Layer 2 of a small transformer language model trained on English Wikipedia (8 layers, counted from 0, width 96). Numbers have three digits each and are written without spaces.
Take only the direct path to the model's output, skipping the later layers: a vector added to the residual stream pushes a token's score in proportion to its dot product with that token's output vector.

Output vectors of the tokens that the questions are about. A number n stands for (n - 500) times 0.0025.
"|---|---|---|---": 212306535402399236540533416543542342464703301355496534742548484800460396533558676269599640461467450505511709450544528292375542822504613677522635296485631392509513483466514882419444734700590773529660486600303496387509782562619394576515820440485537578296405100249414539367619310335302452445
"le ": 540472163523373701680512282413776435373605425507504332589175596430660228492513470335702422678416577244613496688433420410488434595310530610470604520504418303582504697478682700712293617496580705318577605539524544574524526518589375578546610474786569422479526545476611635434379371554399387645
"3": 517561440451463492417552514400526475508538597377445413477600582419603579505597590529334476417429570606528423405362540529472603452602463552507397358461542566521536390477609504543418496466496385471430475441568487513530438542443638359490583508502459463430600401586419408564315562458421572342
"cri": 429330727438312468198489621359559456325582351586469534554615587528504511338297590354676511545641321559440533558469629339625396624449579650531317262740403320421546764524515503341456551596401707500547348371266382497437554658665580603700488574504502325600563428368450422442549429386547233594
"ater ": 579353758473390500463265370472417443638615356466855455687505304415237735566524580469482796366434416278760491608789426512341360550478358474411629461591305473271302526504293577473631639627746515539519407673435476597673561732588560666536769685645633508534272298427584500436452368484629655559
"time ": 237440380428468223290258500299505388236487372602897728639449475331283472430456587504854515399530234362560661427482338653115545556168779462578326588788518448591444892437291404490379318336599629341610577433608540258647529784540403112807674520607529377534384480397481433674395475398484405621
"art": 342448523498407576530404376623507168500425588650593529746459482675589729298516592427436687474468363504443567280480415503465456558345487469693450395578500387458426543626662701580635638389483480538485268369468471464242557639421545623496794523496576454488287544384339527556532345641477583484
"up ": 540538630470434313244513357500614467394593247447705771730455566602403302367456478535773608651540568202602791467516522566353453644478427417463618552788557272624130595369748459092451583473454540610533619614658500537635465383669315328745510518473459301523430252704546543612207611512288429552
"L": 569506450491477603381539554564525542410500339463432427438594523454509511551609477494483577633619555509443486526506403534522509459465441385515403367457455510564556368452394500558535453453578458445328398513623326473434418439514630489363410425521453371435410584588620428562592408555457479519
"om": 625503587522468330513448582391345504526342671666484337550611471673523593619569477444434645436261413469575544534494462539667494472465590577519519558496300400617461438667476296546604358737474543620548315633438437625572566592448266680421382690747603532596559348473599552635688692475544535563
"am ": 497310522523477239672373510572741437523494468538606461537492534583536497615354414469489603455476487341428660540638418503466372618588561500577535578363416375296503404375705490165449488428460394429625376567521487471644439659584541432468473649400534605536331408428771645733420726559613413550
"his ": 390500380473308258378391426492535221328444217436520504780500525387525483217402474426606783541636306229433539615655339463448507654232411680349472297710435446462355721549504585179442624813888460375491593433465591415652577430615714566686438552360497476355402549504353493346218500551610332607
"ative ": 500431575461606436505513612519659468477780525356602539655452441399412480436505734342579328496450387575642475566578492468541307510471687302504442302443195360394274783665589361200644741496388548556402390451312557341679472626356340597405795517431655550504366250280761525520652669462403449595
"'": 417621365532560503384596487399286421441573530541542556488368444423680641587372583600789575500570472248490386308447398566598424565600313484440518566367452385562431354641419447474315448513527413389561643417490352530535465602542525426536437406414504636611541503475647605575671390425544574679
"===": 325373432462573656422550587475427301274613300599552755402173393457192549444469450162360712632578212325315500386646669664482375594598500741534649650572359557424474400411662440411474610657487725364588259571197446560500604549700405208538485372624506530692191245282456462657449519190268584625
"ast": 655513760483417519482603358450526508548522496538521398650416534527215535526693543480283576531345507445633606561445588427565318744356459301359561645373342276257503522482589558214636620607655445461547275674526370664642527562474413636542593488515500551516496383416461707356467329480364485460
"for": 439581470466591302371423609740614562491486696451656734464547463689325594417345405464624676455769402451339621564553391416231359660323708521378375504627671356520454829412459703438346591475562481271665405567594437394516476446529700199648585471373476594504465454532375500528442377526466306891
"o": 595562483510570353595378643520321629545551552635388419448665372416470617513619560576467355491431406349515450624415531494522456531476436557324442627438556597497509424477541442487522551790449300539787335291682377468419603380427442678565510533490531552604604581366458608614741557599566557466
"ce": 461455697466451356268703440261370664528434648519561701496619251492699733245350457189445776605813329413678560546460422296500635613611484619274472530459379599407418871382596480465439533536781703496306332550656642624337576342469542310410600490716557516443384438543571643547513627254514324496
"ar": 488613628500548518762564557500406375546464653602528544715743460492555736497605472592401497508540579533463560472446443531545498515299497570528565614443463270550552547568411595500606464497488338413581462304482569447211496562344426749500613502553486478666578531314445516497656442590618565549
"ia ": 279264618548587392570596573287415437567660468530457762537451564504511219609345375503723326450504485488336389564787512377629535601461407470306400625548428537485511746639691682516672662668570588469660556478300479596462692541547636451376704383508579614406389429531607538436298516361642621552
"ial ": 712573614456658328557640709199439530643524533452412707514516652522401027248317700420762558661481428392662486573810738328560446492305413444281522518656408393413473579685571543471474782558451810404520696360598619474737655712581514614524670459612634500259275327481563461752386349365327391674
"em": 535500478527555579704260626385572589477477722644468486463654403634421665549538319466533669640428497586633439642519609409534291702523538394577360524425763567603406661461403618342466639514411300537482283556575463443531545576604416603464628591589493427608537514534411621695632597614294382519

Each question shows what one neuron of this layer's MLP adds at an activation of 1. A number n stands for (n - 500) times 0.00084.

n41: 444543485476698577578526582356527467462527494509448552638468564426332653537437484672516363487555531432376378477567503646526643339376530562468607413513369441560477403587374584377461310591493517451471625297466441496359438400482498773384541250523484522566414345419542365585645557593673636581
Which of these tokens does it push up most? "ar"

n117: 582641418539467520447434633476528542556505551467465208432673643375512576634447548503530612492494363471530299384466607579338611511481492590304532551563654568475381485522577599525316382612458322521484522455450417514546453584353405354560551497434380540505494371448539439650449537535534528428
Which three tokens does it push up most, strongest first? "3", "o", "'"

n184: 495554497473398585485438543478486402404520437455503501438462681465519514527592472475503493653553429475527426468490486561483646436514624585524545403530562532636502444538483435589326435542474499507399557479410494403525477451529468470445422482466061494478462553506463233496443461408425550503
Pushed down most: "ast"

n209: 686522490295375648671512404597505393416538399440428566364317562421465582491530405488489534523565261364559560454471431308518660484572459395697668508531529489511611532570312453657423596387612588568408530483593578488516681507505383558541502594362525438485539398463543464529451541471412645531
Which three tokens does it push up most, strongest first? "le ", "===", "ater "

n26: 409380695433561315495608519481497561428521537433459493424613604615600466637512485226431606576592467600516464415398631459534631662401581621470411479427602541501600699454490501525504558378555509591369410524634367464471566449414559387540797320570438588352614554650446639695511382441473455416
Which two tokens does it push up most, strongest first? "ce", "|---|---|---|---"

n233: 585626416506418549482473575507488525563407523522446527472639645504390526605516488612421653589547495504491410535470516612505559448446531528583568453493468568479483493411419474507412484441467532480471659430534528497468416450480417486439437372488126599452584633559483284456484521467447558537
Which three tokens does it push up most, strongest first? "L", "3", "ar"

n38: 301459489410481506572409665456580595507476448396589607443597722538414512535331495410327418625615361636519551453481468530578352361556548373331302414563490550590433340463487457428536466587556417450507456411586377547584528563513623497450606501524344468593413332524559386606650485561443404427
Pushed down most: "le "

n135: 585438504483497445656636405427572521546451550479481459650640471426483472528716630523445594507490634437414515564462562477515551435413571508489356395349552451478555570503497555402540500438535563617472591576529478719624460564447510490566516385525392517579699496528630517530535344519460453407
Which of these tokens does it push up most? "ast"

n61: 667379510353570460515391596441470745435425438380516529582560275352308268444597578635513483517324444454369481562644656682432454674490507613554564451419492363367586571661629607526621581199346598443391556536535430518485458412493508510435399568360577376281580537538437513463395642575557443409
Pushed down most: "'"

n52: 476399404553419541500344525457430495463599386405420414492558569408543386463496571473638636536379447582487507425515518423534516569501441403499289427551569586505364531523560401566583543524472514465494416402512400576490581536501557424584638512376468457431455574533636615566344435366570553611
Which of these tokens does it push up most? "ia "

n21: 457647481317426454564561637433552377472450441602500326412379397470671555408358662475579495646451562306563589558476445488609412405304655610601490492361545490566470520534520507487547634449459440448553492447499506448532366496462482486688746523662529614305390406428538454403497388492383632565
Which of these tokens does it push up most? "le "

n153: 364433567442516547673464490382588513487444338482614507501286531561540544542453433472566489622437601413585526429444499521458553447417557494420527592581428438655522564551491666456464451487452491517401357479467492449567553417403536514554453487519884550670392536443486600397452543481417496535
Which of these tokens does it push up most? "le "

n103: 494408548469442506507463599588449529456484429474453465461437547475422497431361503492566520508484410463515445505563518644448503512447551539493460492569447438462462491397473444505514477524529515556645515481505499546550476441534607556530645540569302530483469517430465478576508545462370477436
Pushed down most: "ar"

n124: 507458624566587562511510604360506541527650435445408301584360454464412380554319524626498579491383507440586412565599643552387544370487342543523667542579555360422497785612595346564559545510545632503500420318575425475414408617350475690533435575525634579416648380502539563529501557416417585490
Pushed down most: "for"

n193: 470431487476499560531491453520547444559497491613346356499382683536562694461454437445481523637649501470509441558459550423472556478425520553649562500536576504519543443426536527568368512498555352479438455335449487424509501504575353535546504427447153640569590580414523352437469467469327502566
Pushed down most: "ater "

n43: 394502474472487333472457394557559349512484418493668634566496371508343419406481568391508456327475542355529620511450452521386377449536552453446491399494470620481499488478475409531612518651440423497523478603423509571473616382607601480607509593443335498696618625675509514394564492383451458566
Pushed down most: "ial "

n214: 525572490522576499546496602432535371397471462543537483529585649442504477512496467464467574479485530549565493568515524619533478546497498535441568578542512484461526493371310535518426502440495498592502504481670419448455558450508447467502532470443800594616504432526413489496502425568605502484
Pushed down most: "ative "

n62: 410525560449497447617669518572435560491353691687698424564473429421578720472540549623494473709518572361307437644343478616497475471617480625550516412671651526448596471448521618489633531376421547391539407634432424411530344597457360608648368393530367562597521619418763681620561503494407583574
Which of these tokens does it push up most? "ar"

n19: 570600413431465576483510515496554486492496587610608536535441507512523528472418453608537357494584465416616489480524485507371602555591506560512575477471550484473530456560484357553386454488420555477450567429465399521536554491475457530367445411491228531395546381481458382476594518441565530604
Which of these tokens does it push up most? "'"

n182: 360490573414431422392624357406458554535498556567422654625415573435559637523447337500614397541523443609510649446528566633546636625499427447602446482508440542539532584451491402610524572497536531504446519449459498440422374483475467558642438519644667192380593595558350709665431392516538758559
Pushed down most: "am "

n139: 505671360676442464541437463543450489638528547520447609417589485448557674653410457565561683553374484449490510594520435463591477381384430512400454593433467479429591336435569331597476531446467437456371608514430413554599605512321643477490554502521519396552498364469490525556313436502465569491
Which of these tokens does it push up most? "'"

n101: 433612423590452399727456463496729609454576539495582577508338627424550527546541562444389573415420609501490470568441555373413597636361601499464537495506492396564300442510570551440554515527448487449499528514563522372446478509533571171501361457490466547379538491558554586711455522472456592536
Pushed down most: "cri"

n25: 420394549588449483533426530490426572458513530547550646388660439555408464545510515628480518560480492425494487463474439389502544518519478494353467378407497452593464545663268507431287480497467483523370572418655431446357342396550596416533412441589394428366576534526377493584480578517667447641
Which of these tokens does it push up most? "for"

n221: 518584442586521499620487446457484638452374478551339439571425449469508562597494511511551538461512472484553532374544411403486533459615582520627519456443603485549555386579491627468242478488567469391531580496638396508469608505486598484525348431396136536448513427533505326469618467367541482554
Pushed down most: "ative "

n35: 477524535486565677496739531453471584535583419475334467445682465355589446726695454458350642531566482457514381510496504432508453354658434490540526542557451632437541341414597571582466570537560428524512486385459451577603577384428641530435503430445438511518511521377525362505586466440426520611
Pushed down most: "time "

n161: 504475501536481507391471513531494554542433507511451526490515469533446559450536418501452575498437393513461538489469373534469580388599505447476450485501541616572527507479428507523467358509522525416489485481520410534473360478498467555347475511539079437523479535487472294517564435524506599494
Which of these tokens does it push up most? "L"

n146: 411412494417453477407437558435583646546668609335423361598440398518340690547368715419354316416485616533576501647608527510365415433516437486623304461288438523488647632541555572485560646495402550517605505485493614527494430631513449384553351467539525515486594471464536486470619609514534673444
Which of these tokens does it push up most? "ative "

n4: 584493560491468488401418424524519634487482449419391390568474521463464398548579376480502475486437325475431534451631504403482460576475494481572468400654494483423563482463431464252440468597461506639489606632545624518425545547544406444599456682582526375443533436544460456467486505523639547406
Which of these tokens does it push up most? "up "

n58: 524546492636497456485521489573423383606564535405559493529460359385655452480481383480476508447445540560344440271450495462434581485566576572621574450513656487430515441547547616375544338662459578474578411512425463524421499501677478479440481434555513599425529472637410427455417523425514524487
Which of these tokens does it push up most? "|---|---|---|---"

n251: 534559671469581395538603512450503454555623423644371487422585374531609493629568448458450318424470517577416449441597377408631550469585521534572521400300364463341627384538702541381447657458461491551529557486345438371398509529385370516489409518603251398596551639463711554627541536532493545623
Pushed down most: "time "

n217: 498570405403398578397509503565479520449481495436573502390356512464467604521516630590524454518467479539586445427576501494425518579564462517580451402582558594602397511531501557502730519584525619462631190600411499653496496447522628517456480478395499510467586509477476408482615635421392594499
Pushed down most: "ial "

n137: 516277498331561563524389677605444476562655527465476436452468347525503445582550471592446425311618603553473364636568420453531379372529502516586449546380504498581586524584521478642666468537508501591518498412453456532489583397466573531585591546456382592515417457425524411445479605490497550513
Pushed down most: "up "

n202: 625506563541607391443484524453562644520504507306387514500657617478405481619537551554424698494429510609331543446516388595417429500494481457505340537455607504405560417210480486436567559473462469565606497572472427558644449514495520322446480555433481426431531547590514552668676497420679386532
Which two tokens does it push up most, strongest first? "am ", "for"

n248: 400515481343537529579473543519468513527489483451481597407559552520540533449461588453495619496487422481524487362541562553539476565473453464348426491593573549498374498421506567532440498430460369449440462392528698376459485507518503505566534415448532496349530451531413392414394574489547374414
Which of these tokens does it push up most? "his "

n118: 672576485423464535582592481430671398451464428465422443466578607505525520554573487389490558465497435395502548409382526330469530500531552485524531574469552466402551405540485464457535600511552455599480443468322657573430727516502448582682462545447485439622413609494490556512561490467505456362
Which two tokens does it push up most, strongest first? "ast", "|---|---|---|---"

n176: 478633493518643447583481483346436390608545524445541347473459522489536368489493507528408430547543465449393435529546599612549523360467557539398606528433526568678622485576476593534518536455590634453576594451550587423638388632358520452402608389470230404508536588505635345489592458399541446466
Pushed down most: "up "

n116: 633569426544505440485427492586413525568404540415498588463681504531311480398603691640446370364371381402589650575494488299669454387504354412584602422355598547549481536631544486393624445437546438471564598369445579484560487347517518492572374418313571594244654631685353439416657363485601527703
Which of these tokens does it push up most? "o"

n252: 605638505680413640594203419494473464478377535521536618482402380396420494408478508610441569600482548600627378446367577523469581439462368649447439548417467539618468473570667391518532496488428488452598596491596448578417476419410389550498498431485550694609396554408490550414573299383456475554
Which of these tokens does it push up most? "o"

n44: 445298619501385461528536329505443534399503438547512414538406455628343413602480619395506525515574548493527676453467424381396525522358649462380362446604453314550630574420540578410489612553365525491627459639395520620531613304704524563475535620455451530540439641414443463538663399602603417532
Which two tokens does it push up most, strongest first? "|---|---|---|---", "cri"

n102: 517475516552517516399518522501554624475518459477514296450506564549485499573759487579401492513549538452440338460428489468589594588549534560567527471527542525536633278471570555602465474534507516417441496533628481539566549529456511586431481384442230400455477381370473193621413621555430470478
Which two tokens does it push up most, strongest first? "3", "L"